Layer 5 of a small transformer language model trained on English Wikipedia (16 layers, counted from 0, width 64).
In attention head 0, each number of a token's query is one row of weights dot the token's vector x. The head spreads its attention over the tokens so far by the softmax of query dot key.

Query weights of the head. A number n stands for (n - 500) times 0.00083.
q0: 577 600 567 576 470 508 539 530 501 687 422 562 508 464 519 381 554 472 376 356 540 379 509 512 556 480 430 512 641 436 537 499 676 537 658 555 434 587 493 613 409 694 420 446 686 495 515 472 553 591 436 614 366 608 496 412 451 524 450 541 409 396 475 360
q1: 511 453 388 649 215 370 774 766 183 703 481 402 645 411 651 121 682 390 429 606 778 320 598 627 694 469 502 598 894 552 481 663 696 794 494 488 224 544 556 870 404 781 278 595 461 520 576 636 484 806 517 475 375 555 482 711 428 396 569 586 551 520 256 366
q2: 498 524 659 536 410 378 547 551 416 436 303 631 463 428 473 331 362 656 457 470 397 108 666 612 546 650 329 496 720 580 434 785 457 421 470 542 308 658 474 587 390 737 544 341 518 572 741 744 542 749 353 425 531 471 637 632 440 463 678 651 350 508 470 559
q3: 640 424 608 401 564 471 545 653 294 520 465 496 577 407 523 262 474 575 524 475 523 92 623 601 464 585 291 567 827 541 400 628 558 507 537 545 449 468 422 610 445 662 384 490 453 556 725 682 524 532 482 447 508 380 502 713 567 471 714 546 499 620 473 357
q4: 553 478 456 651 458 440 405 688 349 619 590 481 689 283 590 118 458 429 548 314 686 58 680 638 548 492 355 409 797 595 658 637 561 506 624 847 488 265 364 577 390 762 309 471 555 600 651 736 479 649 299 460 536 495 639 514 745 438 977 616 439 506 412 274
q5: 405 543 478 553 503 476 673 507 636 346 367 621 318 704 420 706 356 501 435 752 441 772 313 594 469 490 664 412 212 464 416 353 317 438 452 314 355 773 595 464 536 456 623 499 458 516 428 317 579 549 625 490 664 529 575 580 220 538 172 397 474 361 498 681
q6: 480 482 462 580 375 570 690 448 406 531 646 217 633 560 561 474 309 363 584 513 587 622 676 570 529 380 697 619 381 554 353 596 735 527 641 624 122 564 413 761 510 395 479 616 574 494 413 478 439 409 487 778 613 411 531 780 426 528 601 604 454 653 491 329
q7: 752 615 536 659 332 579 524 661 405 581 631 659 455 406 449 707 604 485 670 411 775 522 735 509 446 566 443 450 484 693 566 535 546 478 400 555 331 463 555 502 376 418 539 437 406 611 454 489 468 293 484 566 352 185 387 495 474 527 242 602 481 702 485 537
q8: 564 193 650 208 283 613 388 324 384 398 306 644 380 373 487 344 420 338 543 541 556 534 454 581 283 432 803 402 441 460 521 571 612 569 366 644 589 469 401 574 543 483 718 620 629 492 366 475 421 561 540 326 411 476 519 731 484 529 577 484 657 416 511 450
q9: 589 371 404 479 389 345 620 457 457 606 303 290 482 640 538 589 691 367 689 471 539 405 773 606 416 556 385 556 612 456 583 684 689 670 393 472 587 480 550 578 430 849 350 546 668 498 413 595 295 529 545 311 504 669 580 291 454 392 554 330 440 676 612 341
q10: 578 442 672 656 355 557 683 516 99 570 691 517 362 625 265 299 427 792 442 366 546 455 513 364 376 438 507 563 632 447 347 761 584 601 525 457 519 462 528 507 340 596 425 291 489 183 371 582 434 383 495 497 439 626 408 423 469 326 471 173 420 692 327 511
q11: 539 571 311 591 400 648 475 595 771 311 542 526 430 657 516 602 716 608 359 680 362 559 452 365 392 606 450 436 703 269 596 550 488 343 669 468 369 452 358 655 579 552 642 526 666 619 380 402 514 671 502 432 274 356 268 586 541 379 508 307 428 590 579 373
q12: 542 490 675 501 459 503 472 338 538 397 510 662 529 486 347 545 310 502 512 729 624 586 529 498 245 625 572 412 166 521 573 360 396 450 656 406 591 288 547 182 616 624 430 437 356 403 240 406 746 498 792 472 487 444 480 260 434 541 623 370 575 531 492 508
q13: 469 404 538 500 456 398 479 676 602 645 625 470 426 405 549 621 513 457 520 561 505 320 522 609 545 118 352 603 202 715 469 711 339 261 754 279 435 614 468 496 317 381 629 657 480 569 403 474 632 598 398 355 594 498 389 515 665 532 612 451 714 382 385 478
q14: 564 395 650 625 645 575 477 445 508 706 402 459 646 481 541 363 545 514 366 448 371 473 617 373 650 525 473 604 623 272 507 816 476 533 416 453 438 612 617 349 327 510 607 633 303 271 321 604 478 594 586 633 221 415 498 693 483 532 676 542 584 600 630 444
q15: 459 608 339 596 410 702 436 471 499 475 420 245 449 731 506 594 349 411 442 414 522 413 369 428 375 692 400 567 464 508 553 393 670 514 643 556 207 287 780 531 527 194 574 417 301 335 331 396 117 775 667 281 552 364 647 411 584 493 632 477 450 539 386 571
q16: 594 436 414 699 421 465 434 511 637 269 529 583 405 589 572 531 566 304 362 415 368 492 520 526 435 354 716 473 456 466 497 460 503 479 357 551 570 545 285 347 500 521 412 529 469 337 699 397 468 734 497 483 471 630 382 524 643 696 324 385 554 505 601 411
q17: 510 403 757 390 330 572 303 419 675 537 649 521 585 295 481 437 324 290 306 441 481 341 504 430 468 625 542 727 481 402 324 633 694 514 468 432 572 493 547 662 697 474 555 343 360 526 615 493 624 498 584 382 527 611 649 559 524 444 325 396 656 732 309 571
q18: 517 258 559 506 608 459 513 514 561 554 753 498 503 580 338 514 386 549 476 695 484 605 521 529 478 487 614 390 350 647 542 324 508 270 575 496 503 365 634 619 377 399 822 331 502 509 714 469 437 350 382 571 656 572 533 120 522 299 494 651 490 672 655 483
q19: 562 575 561 343 402 576 596 556 485 532 544 425 605 378 718 430 569 643 534 193 306 575 511 363 521 413 422 426 480 366 431 687 513 408 255 517 534 645 310 676 531 342 311 547 567 804 384 539 540 473 699 473 552 862 506 360 452 299 617 647 457 328 515 500
q20: 392 357 545 461 417 402 354 540 606 110 472 304 385 649 338 653 497 649 570 405 563 790 455 648 374 419 564 461 331 529 810 380 524 549 318 503 459 530 587 493 481 150 525 445 476 599 480 543 632 474 637 446 665 291 447 581 460 361 422 367 561 471 588 590
q21: 348 503 466 570 537 384 403 654 515 513 597 332 652 370 469 453 556 437 633 404 656 717 304 235 517 612 539 476 446 556 542 287 451 399 519 532 530 523 413 616 683 449 698 480 332 304 378 389 442 463 741 354 533 617 453 533 240 439 404 476 649 555 461 348
q22: 321 478 663 547 251 750 679 556 383 416 483 390 553 371 274 441 610 495 368 760 574 75 477 465 595 653 317 596 651 664 461 514 462 378 301 394 405 558 613 674 596 671 440 420 452 584 356 540 534 671 367 335 454 652 549 580 300 680 424 561 415 351 568 361
q23: 523 296 628 390 257 494 572 588 394 583 529 598 541 391 418 562 633 624 479 419 280 452 463 391 259 396 458 402 544 443 444 363 545 445 700 593 287 448 220 327 494 705 274 720 436 311 510 471 476 489 355 713 427 465 575 513 404 460 470 652 678 477 400 704
q24: 740 623 731 328 393 524 565 565 613 517 326 147 293 525 563 260 492 519 396 508 598 479 619 364 641 468 703 484 534 713 535 525 342 616 618 709 597 334 655 431 471 693 557 636 401 532 539 585 523 613 180 281 316 388 543 561 542 441 662 610 548 825 610 456
q25: 420 416 490 479 771 743 496 656 320 626 567 571 682 477 441 742 545 575 407 457 520 811 461 380 567 295 762 576 360 594 594 509 578 413 512 590 311 505 517 537 493 506 479 533 617 631 603 650 525 395 659 433 301 498 553 376 537 465 595 336 514 391 645 620
q26: 566 569 494 410 547 559 385 446 515 531 373 43 395 333 451 557 419 628 415 456 715 459 627 810 338 257 443 396 656 396 251 465 381 430 458 378 475 550 400 369 382 283 366 453 579 415 579 356 539 595 577 665 444 668 431 543 383 514 628 529 530 651 800 451
q27: 436 298 621 506 178 403 469 535 361 441 582 550 515 629 558 454 536 294 562 496 618 342 747 366 484 485 506 620 635 419 588 336 302 718 653 380 441 545 600 505 388 470 603 458 523 643 677 493 586 338 624 511 422 533 478 293 553 521 439 462 366 628 390 504
q28: 116 503 674 560 500 442 645 432 466 397 315 560 454 421 596 486 656 676 648 578 520 477 721 391 567 528 561 506 538 654 497 613 530 758 639 544 604 455 282 494 572 353 499 489 172 612 750 592 381 611 359 419 381 322 545 384 370 420 571 533 621 840 448 537
q29: 447 302 639 465 721 498 604 266 391 542 518 388 509 421 688 537 174 354 374 611 401 523 721 625 547 440 258 435 515 193 428 363 612 598 796 537 349 467 425 502 639 172 445 455 641 407 327 559 631 468 446 209 591 341 220 496 500 529 396 497 508 524 514 485
q30: 451 635 414 522 558 456 431 627 646 281 446 413 339 450 369 439 358 561 522 408 322 437 447 473 406 608 368 217 214 391 499 516 586 261 661 475 430 657 528 449 601 425 469 472 600 541 602 486 371 149 397 333 427 437 349 453 427 474 713 497 375 529 475 472
q31: 538 407 373 584 538 690 518 376 684 574 653 355 360 646 401 635 325 470 408 557 366 546 321 674 779 568 631 563 503 497 329 457 426 797 444 418 684 588 289 358 503 457 631 846 446 535 486 423 490 587 408 451 690 503 477 456 558 307 221 506 494 420 655 619

Each question shows a short text with each token's key, already scaled and adjusted for position as the last token sees it. A number n stands for (n - 500) times 0.0066.

Then comes the last token's vector x. A number n stands for (n - 500) times 0.013.

0 "ess": 516 671 702 352 330 162 485 495 519 390 443 493 569 510 409 521 540 464 542 473 631 572 447 455 369 585 490 441 411 448 492 622
1 " J": 333 587 762 384 283 127 506 479 488 388 453 495 576 475 391 508 523 502 539 497 660 577 421 461 408 592 521 454 463 492 529 603
2 "ourn": 398 422 746 396 301 153 479 451 496 436 463 485 586 491 440 513 542 462 520 473 622 552 457 466 407 564 524 461 439 451 501 595
3 "al": 500 335 730 424 308 172 447 459 507 438 437 567 567 483 442 538 554 440 509 476 619 534 469 426 414 551 499 422 403 493 549 626
4 "ism": 618 391 731 431 350 175 489 506 514 404 441 520 535 507 417 531 519 449 539 475 633 554 446 477 396 565 507 420 372 470 543 582
5 ",": 603 526 702 463 343 156 510 500 473 424 419 539 596 498 412 512 517 506 545 468 589 578 414 484 432 594 492 459 467 492 524 563
6 " with": 537 579 752 473 337 108 475 483 501 448 464 528 629 506 443 561 516 445 543 466 633 569 411 500 479 576 511 429 426 475 518 578
7 " E": 345 638 797 527 282 82 505 510 489 407 445 511 589 478 382 512 520 512 579 472 662 576 424 438 422 596 490 465 419 504 512 626
x: 520 544 532 543 397 467 521 445 516 704 454 640 615 369 466 349 478 510 550 413 451 264 839 500 641 632 450 508 403 342 677 741 520 603 587 492 521 453 585 594 480 572 407 433 492 616 439 499 439 571 473 480 500 569 372 551 491 551 581 610 583 607 650 318
Which two tokens does the last token look at most, in order? 6 " with", 5 ","

0 "ial": 500 627 692 348 307 163 502 480 510 425 456 532 567 534 441 535 523 434 516 469 612 555 466 454 433 570 509 431 387 484 527 619
1 " from": 461 552 721 349 293 119 477 505 508 456 478 521 622 522 441 576 493 441 547 458 622 538 440 484 499 613 500 481 436 477 507 567
2 " 198": 312 406 709 405 298 135 522 507 520 389 454 517 572 513 400 540 554 503 536 433 665 593 432 492 443 568 506 513 415 503 519 593
3 "4": 484 250 752 404 310 136 499 530 509 369 397 528 581 499 389 523 552 455 555 424 671 580 394 443 445 575 494 476 420 477 533 642
4 " to": 579 435 737 416 305 80 511 506 487 431 471 525 601 501 419 535 539 465 555 464 614 560 429 504 457 592 503 457 435 479 508 619
5 " 198": 703 569 741 465 300 116 519 508 522 389 454 517 573 512 399 541 558 506 534 431 676 595 433 490 444 576 506 508 421 497 515 597
6 "7": 550 740 781 488 307 121 505 518 527 385 416 533 583 503 384 512 557 458 556 431 691 582 383 461 442 580 491 480 418 479 532 641
7 " |": 360 661 745 510 318 104 464 501 497 414 402 514 576 495 397 536 562 439 570 480 651 536 404 487 430 576 513 439 399 502 575 613
x: 663 527 475 478 373 646 420 559 458 523 525 410 559 306 515 458 555 488 455 475 372 495 732 587 475 621 447 434 548 389 698 644 516 440 583 718 573 456 506 292 450 494 631 404 475 522 408 533 438 536 362 561 502 669 528 410 567 634 671 675 369 403 664 427
Which token does the last token look at most, and with what share of its attention? 4 " to", with about 70%

0 " m": 484 674 694 368 321 172 443 532 471 417 416 522 589 548 408 536 525 500 565 457 641 561 424 478 444 541 522 466 460 474 539 578
1 "ater": 367 604 715 382 322 190 486 525 504 454 443 539 582 546 394 537 534 503 531 490 624 552 451 478 400 567 473 449 438 460 528 601
2 "ial": 380 440 680 387 338 192 513 480 515 435 458 536 552 530 444 551 520 443 507 487 610 536 488 465 452 563 525 419 388 477 535 619
3 " |": 484 326 711 436 307 140 480 503 494 430 440 514 605 524 409 548 526 467 578 503 611 564 419 491 438 579 526 443 438 504 560 593
4 "\n": 642 432 786 398 284 55 489 522 468 403 445 544 593 472 393 551 521 453 548 478 674 573 417 473 409 580 502 432 407 486 522 559
5 "|": 640 568 791 450 286 64 501 489 493 379 444 487 590 513 415 550 498 482 555 487 651 595 440 470 396 587 484 461 380 491 541 586
6 " 199": 557 719 745 480 315 124 510 496 521 389 445 526 573 527 385 522 545 515 552 436 673 598 421 490 442 569 506 516 402 498 508 598
7 "6": 325 665 775 514 310 117 511 519 513 384 418 541 583 502 399 509 556 474 553 413 679 594 394 460 432 587 488 473 426 484 518 649
x: 475 537 607 603 546 517 536 483 540 464 500 644 595 337 385 578 605 481 506 407 430 126 690 566 430 497 559 497 730 451 756 760 484 541 454 654 643 399 605 563 450 507 524 443 557 473 488 532 448 472 363 651 540 492 534 540 619 520 668 547 333 571 635 474
To which token does the last token give the most attention? 5 "|"

0 ".": 486 668 647 337 317 123 483 504 503 439 457 508 612 473 407 541 542 461 577 490 611 559 393 488 439 564 489 440 427 483 530 590
1 " Co": 398 537 732 401 291 182 503 514 518 455 468 521 630 482 387 476 541 487 529 491 620 539 457 455 435 537 519 460 425 474 512 557
2 "hn": 366 420 784 405 299 190 515 473 480 458 446 524 574 505 386 535 532 473 535 500 644 535 471 472 432 559 527 430 430 449 526 624
3 " le": 488 353 750 439 305 173 454 493 492 458 420 530 585 496 404 529 508 489 536 490 631 579 472 441 468 554 535 466 446 487 519 593
4 "ft": 623 380 818 437 312 141 475 495 512 421 438 513 550 511 393 547 509 447 556 515 668 563 439 474 433 617 475 424 406 407 551 589
5 " in": 629 530 758 452 287 86 470 530 475 427 474 529 643 502 427 550 500 463 557 438 624 562 438 517 464 592 499 444 457 469 542 582
6 " 198": 551 714 752 486 297 103 519 501 520 389 457 523 576 511 394 542 563 508 532 433 675 597 427 499 440 571 505 508 420 495 517 602
7 "0": 346 659 764 518 330 154 494 517 504 408 424 528 578 509 385 520 541 461 556 449 689 572 392 440 456 589 493 504 397 485 534 638
x: 507 496 532 478 527 542 446 481 556 505 449 659 553 315 335 611 588 499 474 461 487 185 664 514 431 441 521 565 754 444 729 712 558 562 404 682 618 334 490 489 496 418 530 511 483 511 580 452 479 540 320 616 541 470 536 447 664 576 643 651 383 478 658 375
To which token does the last token give the most attention? 5 " in"

0 " an": 502 653 698 328 290 117 477 532 476 429 440 543 621 516 450 545 510 470 535 485 635 547 425 455 467 583 516 460 417 474 468 608
1 " ad": 391 553 723 375 261 112 505 537 488 426 476 511 604 499 435 517 519 540 518 484 621 557 411 498 433 546 511 473 416 484 509 585
2 "j": 356 409 734 425 312 187 467 483 489 412 437 536 589 499 433 543 508 505 531 511 630 612 464 477 395 575 522 454 443 466 545 600
3 "un": 470 337 738 384 356 193 445 478 505 424 442 513 563 489 421 562 516 456 545 496 626 595 480 459 444 551 491 443 436 412 515 613
4 "ct": 632 378 746 455 309 175 434 493 516 418 457 540 590 507 420 526 519 469 551 475 623 600 490 483 405 582 511 433 418 426 512 578
5 " profess": 662 533 793 452 289 92 506 507 498 441 425 491 607 512 427 518 508 445 540 457 666 570 449 457 406 567 499 463 442 462 512 621
6 "or": 537 693 761 463 324 142 465 485 499 447 430 556 597 528 425 543 564 474 525 492 659 564 463 511 397 565 486 445 367 486 527 631
7 ",": 422 584 712 497 338 144 502 517 479 437 416 557 600 502 397 519 520 503 554 474 593 578 415 494 439 586 487 472 458 475 529 566
x: 362 476 490 531 432 426 478 555 432 518 579 420 508 255 546 485 408 513 636 559 357 399 512 409 521 593 680 493 484 375 636 668 529 576 490 469 559 343 535 326 422 543 414 264 475 505 462 481 382 547 306 563 506 652 480 487 715 579 604 599 466 494 664 486
To which token does the last token give the most attention? 3 "un"

0 " a": 509 663 729 331 284 106 470 525 458 417 419 534 640 520 431 564 520 443 554 435 651 562 434 461 454 585 458 460 422 497 502 605
1 " m": 349 580 725 378 316 159 447 529 465 408 409 515 604 555 404 534 529 498 554 449 641 566 414 485 431 541 515 477 456 484 525 575
2 "y": 348 385 726 383 321 154 505 492 530 413 448 566 594 532 405 568 543 505 531 493 640 567 422 501 404 556 466 452 377 514 532 627
3 "ster": 475 319 695 417 349 191 517 448 527 431 441 525 550 521 435 549 545 502 532 488 643 546 461 478 430 552 507 426 431 469 523 638
4 "ious": 615 384 734 411 334 140 458 462 532 401 393 539 552 518 426 555 558 444 528 479 628 557 449 434 455 562 483 425 409 476 511 637
5 " g": 643 556 781 460 307 128 473 480 528 435 435 523 583 523 424 573 528 477 527 481 655 602 429 478 443 546 488 460 452 471 514 576
6 "ir": 549 638 717 503 341 216 454 488 475 432 413 539 601 489 431 586 531 481 509 514 617 604 476 450 466 504 495 458 446 481 532 618
7 "l": 396 609 744 517 340 144 427 449 465 444 444 551 550 489 406 530 548 461 552 479 648 560 459 459 435 607 506 442 402 437 517 624
x: 504 361 527 508 397 364 510 478 322 649 472 451 469 304 540 325 439 488 530 382 537 430 600 401 519 542 489 614 668 363 664 627 518 399 480 557 603 538 521 417 448 559 466 465 510 492 560 507 579 631 240 546 474 340 507 500 683 544 686 600 422 407 287 562
Which token does the last token look at most, and with what share of its attention? 5 " g", with about 70%

0 " is": 515 575 712 323 285 102 501 545 493 458 441 537 590 519 456 581 499 472 537 483 634 573 424 494 454 596 515 467 428 471 484 593
1 " the": 389 576 734 330 301 81 476 548 475 410 432 536 634 515 393 539 504 460 559 486 649 563 444 449 448 620 469 465 430 455 507 578
2 " cap": 369 462 720 397 312 179 482 508 473 443 445 488 587 483 399 504 508 464 522 504 612 594 459 490 458 535 533 474 459 453 519 581
3 "t": 506 320 712 407 341 211 469 486 517 438 421 547 619 470 435 548 522 462 528 477 624 579 488 525 431 580 507 408 404 416 531 557
4 "ain": 647 356 816 422 260 85 472 504 505 409 439 507 587 508 407 553 537 450 540 473 657 571 459 473 441 599 524 415 365 430 523 615
5 " of": 619 521 743 446 328 97 460 509 501 395 451 539 629 511 394 567 523 459 558 470 619 593 450 524 481 586 512 454 417 478 537 593
6 " the": 535 613 758 455 333 97 477 552 467 418 436 544 616 507 401 541 504 456 557 489 636 560 449 447 459 613 475 466 439 448 508 573
7 " B": 332 644 810 531 272 82 487 495 522 383 450 500 580 477 393 527 505 475 542 493 676 584 415 464 422 595 504 437 435 480 547 605
x: 590 432 467 347 360 602 494 521 522 682 453 497 651 375 538 506 492 523 348 476 534 235 676 469 562 585 407 453 443 428 845 682 411 679 632 465 535 582 582 635 516 672 432 420 509 481 510 617 500 514 495 543 424 548 510 460 565 499 547 591 582 738 550 396
To which token does the last token give the most attention? 6 " the"

0 "ation": 507 654 706 350 318 176 469 511 526 452 441 521 571 526 416 549 547 456 557 442 628 558 457 481 418 570 470 429 410 468 543 596
1 " includ": 432 569 761 336 301 132 527 515 518 459 431 481 569 505 399 525 501 457 516 526 658 587 440 482 431 585 500 485 412 484 479 590
2 "es": 371 430 720 381 321 142 449 509 509 431 430 559 571 509 410 520 513 415 525 496 642 569 417 465 448 577 474 392 378 460 541 602
3 " n": 472 365 749 417 312 144 467 525 464 457 480 529 583 556 433 594 505 506 576 479 663 567 444 474 427 571 480 476 451 466 514 580
4 "on": 635 405 742 439 306 111 479 489 467 427 475 568 575 537 415 573 505 499 544 510 662 576 448 448 411 562 489 439 413 466 533 645
5 "-": 662 583 754 455 320 109 495 494 486 400 453 527 615 501 394 565 502 526 559 510 671 604 414 467 433 564 490 456 401 496 555 614
6 "al": 518 622 728 505 310 164 442 466 504 443 454 562 608 496 464 535 531 465 515 492 602 590 491 450 437 552 504 435 429 507 523 607
7 "bum": 381 655 822 527 325 118 472 459 488 391 440 482 565 530 427 547 538 437 521 486 691 586 408 451 410 586 547 425 401 468 533 614
x: 460 504 574 445 466 362 560 628 386 434 527 501 582 375 458 574 546 500 287 451 572 290 915 527 552 452 392 565 932 546 651 617 459 512 605 642 443 349 451 496 540 439 511 670 456 573 530 464 575 433 439 533 486 577 531 425 596 518 546 498 487 431 370 571
To which token does the last token give the most attention? 7 "bum"

0 " Ch": 477 695 752 339 265 115 474 480 481 402 487 538 595 507 360 527 546 500 565 443 646 546 425 476 442 572 519 463 414 486 518 586
1 "ild": 352 599 790 372 286 150 495 493 489 437 482 519 632 505 369 549 546 493 527 463 678 554 413 487 427 562 511 466 404 496 528 611
2 "ren": 342 386 755 377 301 142 502 491 509 437 444 537 594 490 427 577 534 475 527 466 665 540 425 436 411 534 524 394 423 467 542 636
3 " are": 464 448 729 400 320 132 509 514 495 472 431 534 573 546 464 563 496 459 532 486 619 572 427 477 468 565 520 464 418 467 473 600
4 " c": 645 411 731 451 305 148 460 502 496 425 461 524 607 513 411 535 515 483 538 442 609 570 434 493 429 553 470 442 422 481 503 579
5 "rit": 617 532 772 499 304 161 515 475 486 455 444 498 593 495 445 518 531 486 525 470 632 589 478 496 368 591 507 458 411 508 489 601
6 "ically": 516 615 732 489 338 161 494 516 507 427 424 554 561 494 406 555 534 467 538 469 616 543 454 449 447 574 504 448 380 468 473 607
7 " im": 428 620 729 507 325 145 497 556 467 442 472 525 596 486 427 523 495 487 535 500 639 607 415 481 460 528 563 465 420 457 530 557
x: 491 451 589 383 382 579 578 395 304 511 462 545 712 319 653 338 464 493 664 431 566 345 568 303 467 559 549 444 507 472 618 627 547 566 622 485 546 203 546 540 486 334 383 519 456 505 463 480 515 435 446 463 512 599 472 624 650 639 498 540 625 575 430 371
Which token does the last token look at most, and with what share of its attention? 7 " im", with about 90%

0 "ro": 470 660 743 339 276 140 464 502 522 452 459 528 596 499 438 503 531 501 513 497 649 584 442 458 413 571 487 440 387 466 514 635
1 "y": 336 566 703 366 342 185 495 493 523 393 449 557 582 506 416 563 539 483 517 484 614 570 419 483 398 534 469 425 389 502 528 631
2 "\"": 379 424 737 368 309 105 481 495 509 422 450 534 576 509 431 529 554 455 515 475 643 569 377 456 434 572 522 427 385 469 549 566
3 " (": 487 351 795 377 284 67 468 477 491 413 425 480 610 469 407 546 524 478 548 462 646 570 394 474 445 594 513 463 426 493 489 601
4 "2": 693 369 743 441 292 157 529 535 504 395 427 512 615 532 411 528 500 494 565 446 640 604 425 474 455 565 493 494 439 496 501 636
5 "000": 717 561 783 475 309 123 487 520 509 390 411 514 559 513 405 519 536 439 560 469 679 585 391 410 439 559 510 440 418 452 528 636
6 ")": 558 677 767 483 307 137 473 520 493 420 424 541 576 509 394 529 551 442 550 447 651 547 396 483 444 541 532 456 448 489 528 584
7 "\n": 367 594 824 489 291 36 493 509 468 394 432 535 596 469 395 546 527 453 530 467 688 580 403 468 399 585 493 434 404 497 512 560
x: 523 456 540 577 420 563 592 719 395 548 536 493 394 284 833 436 494 540 506 595 510 256 936 451 469 582 426 428 503 460 540 673 546 593 492 533 493 326 456 525 584 574 503 432 455 569 404 611 446 604 543 626 500 652 525 471 482 537 583 544 420 533 524 430
Which token does the last token look at most, and with what share of its attention? 6 ")", with about 90%

0 " C": 465 717 744 337 246 94 477 490 525 375 471 531 588 487 396 485 530 488 543 448 659 566 429 466 426 585 462 433 423 474 517 604
1 "D": 278 596 776 371 257 113 503 480 527 372 421 523 576 506 418 459 540 497 531 457 683 594 419 475 389 580 490 428 427 489 509 642
2 ",": 392 446 700 403 314 139 495 521 477 426 431 552 602 482 396 511 519 503 555 470 594 579 414 485 430 596 490 456 462 480 514 577
3 " l": 490 362 778 423 296 117 465 501 469 436 458 530 590 529 406 517 529 485 544 441 647 600 434 480 428 601 516 478 462 479 489 597
4 "ive": 667 328 769 395 285 89 445 476 519 385 373 518 569 563 445 575 547 477 535 488 667 580 453 464 462 581 482 429 421 460 528 622
5 " record": 678 531 806 460 294 88 523 509 478 404 412 452 569 512 418 554 525 447 532 476 661 601 418 471 405 609 530 444 424 475 516 583
6 "ing": 535 654 792 480 317 122 452 461 515 433 413 528 579 518 386 545 532 449 533 471 649 556 452 479 442 614 459 396 374 468 544 570
7 " from": 467 582 760 498 304 111 478 489 507 445 465 512 612 528 440 565 493 445 541 445 623 549 444 493 497 626 490 484 450 482 519 545
x: 437 391 513 450 401 456 584 488 308 572 432 475 439 411 529 556 512 580 566 637 534 472 775 454 523 619 517 563 564 378 643 542 327 417 576 490 584 289 448 278 395 632 362 448 546 435 597 509 453 469 566 555 526 552 595 424 663 566 536 575 297 421 670 525
To which token does the last token give the most attention? 7 " from"

0 " p": 477 663 738 344 302 128 451 523 478 432 426 500 591 506 361 504 526 462 544 487 663 603 419 451 431 573 495 463 431 442 502 571
1 "ur": 370 582 698 384 312 152 444 498 482 465 462 536 586 521 453 554 535 481 514 510 646 596 479 477 434 566 500 445 438 443 546 639
2 "s": 390 422 661 390 365 192 457 485 516 464 422 572 567 517 444 547 518 509 539 524 624 575 449 487 398 573 434 440 401 440 545 565
3 "ued": 459 337 757 389 312 131 457 480 505 414 402 510 577 522 429 534 546 432 528 489 609 568 456 474 394 606 475 425 402 437 508 596
4 " by": 569 424 754 427 305 99 499 521 485 413 483 502 643 504 410 550 531 455 568 453 606 555 410 491 468 582 509 444 445 456 502 581
5 " the": 628 533 771 428 319 79 482 536 470 409 436 535 631 515 406 533 512 459 555 488 642 566 442 446 446 624 471 464 430 458 511 569
6 " The": 566 691 828 452 285 38 497 530 472 395 425 511 620 537 410 532 542 475 562 492 685 550 407 452 432 599 482 444 414 455 531 594
7 "se": 380 612 756 512 342 171 495 506 495 426 379 516 574 541 402 492 537 486 526 515 632 575 445 478 429 534 490 427 415 430 526 627
x: 486 503 506 494 430 391 465 516 397 390 570 555 619 438 522 271 474 337 387 524 472 320 593 535 539 611 488 478 732 544 561 692 514 558 590 633 448 438 616 492 332 516 608 564 504 467 663 509 356 573 554 458 535 437 362 640 634 556 754 582 565 554 454 366
Which token does the last token look at most, and with what share of its attention? 6 " The", with about 100%

0 " Ch": 477 695 752 339 265 115 474 480 481 402 487 538 595 507 360 527 546 500 565 443 646 546 425 476 442 572 519 463 414 486 518 586
1 "ild": 352 599 790 372 286 150 495 493 489 437 482 519 632 505 369 549 546 493 527 463 678 554 413 487 427 562 511 466 404 496 528 611
2 "ren": 342 386 755 377 301 142 502 491 509 437 444 537 594 490 427 577 534 475 527 466 665 540 425 436 411 534 524 394 423 467 542 636
3 "\",": 480 388 733 406 305 114 498 495 526 435 447 534 577 500 431 498 560 474 518 479 631 557 371 463 463 578 532 455 423 457 517 576
4 " or": 578 419 696 418 339 129 467 497 509 420 445 535 612 520 444 565 532 496 510 473 601 557 418 522 472 568 498 440 452 484 510 586
5 " ind": 663 536 767 455 304 104 491 502 515 412 430 514 594 521 443 548 521 477 523 496 646 616 397 518 433 592 521 441 476 483 509 559
6 "iv": 543 652 709 469 315 162 451 482 490 449 422 557 566 523 450 577 520 458 522 481 603 606 472 493 440 551 486 455 437 444 533 581
7 "id": 392 618 683 515 369 241 475 539 507 410 442 553 601 516 418 554 537 476 514 484 610 571 474 537 427 540 497 458 453 476 489 627
x: 617 443 616 476 495 405 440 467 402 520 578 536 441 328 353 413 451 478 611 414 461 339 486 495 539 467 484 369 740 330 525 665 394 599 581 581 378 507 559 416 422 430 440 507 489 390 461 594 662 499 461 513 543 505 489 566 704 412 853 603 500 463 404 514
To which token does the last token give the most attention? 5 " ind"

0 "ain": 516 700 763 317 257 102 469 508 508 405 445 500 587 502 399 536 544 431 550 467 654 565 458 455 439 593 536 423 369 437 521 622
1 " of": 411 575 709 356 324 101 471 518 501 400 451 532 629 508 389 560 514 452 565 467 630 596 451 514 478 594 521 447 417 482 531 598
2 " the": 380 451 737 356 309 83 480 543 472 409 436 542 624 506 397 533 510 458 558 479 643 564 446 441 449 620 471 468 434 456 513 573
3 " B": 500 276 804 411 257 83 488 492 523 381 448 499 582 475 392 529 511 476 540 487 680 583 411 463 420 597 502 438 435 482 543 607
4 "ard": 623 392 784 444 267 91 473 444 503 412 470 569 581 488 398 576 529 481 495 490 638 582 445 477 380 559 464 437 412 485 549 590
5 "an": 686 556 797 478 304 154 453 482 489 401 423 555 568 504 405 545 538 432 541 462 642 581 458 432 433 581 510 438 396 437 526 626
6 "os": 550 673 787 499 294 128 485 507 446 420 451 542 534 521 413 528 531 437 534 527 648 572 446 463 367 591 514 446 409 448 528 609
7 ".": 375 635 728 457 328 93 485 513 506 425 454 503 610 483 414 545 549 461 573 494 618 561 388 486 444 564 497 443 430 476 528 595
x: 719 477 472 426 370 599 481 569 665 571 625 481 591 313 515 527 442 489 510 456 421 514 696 441 446 605 606 458 531 420 788 703 574 485 670 525 562 298 459 419 572 519 352 390 490 453 356 485 393 558 540 546 440 555 512 411 689 566 541 628 530 547 544 425
To which token does the last token give the most attention? 7 "."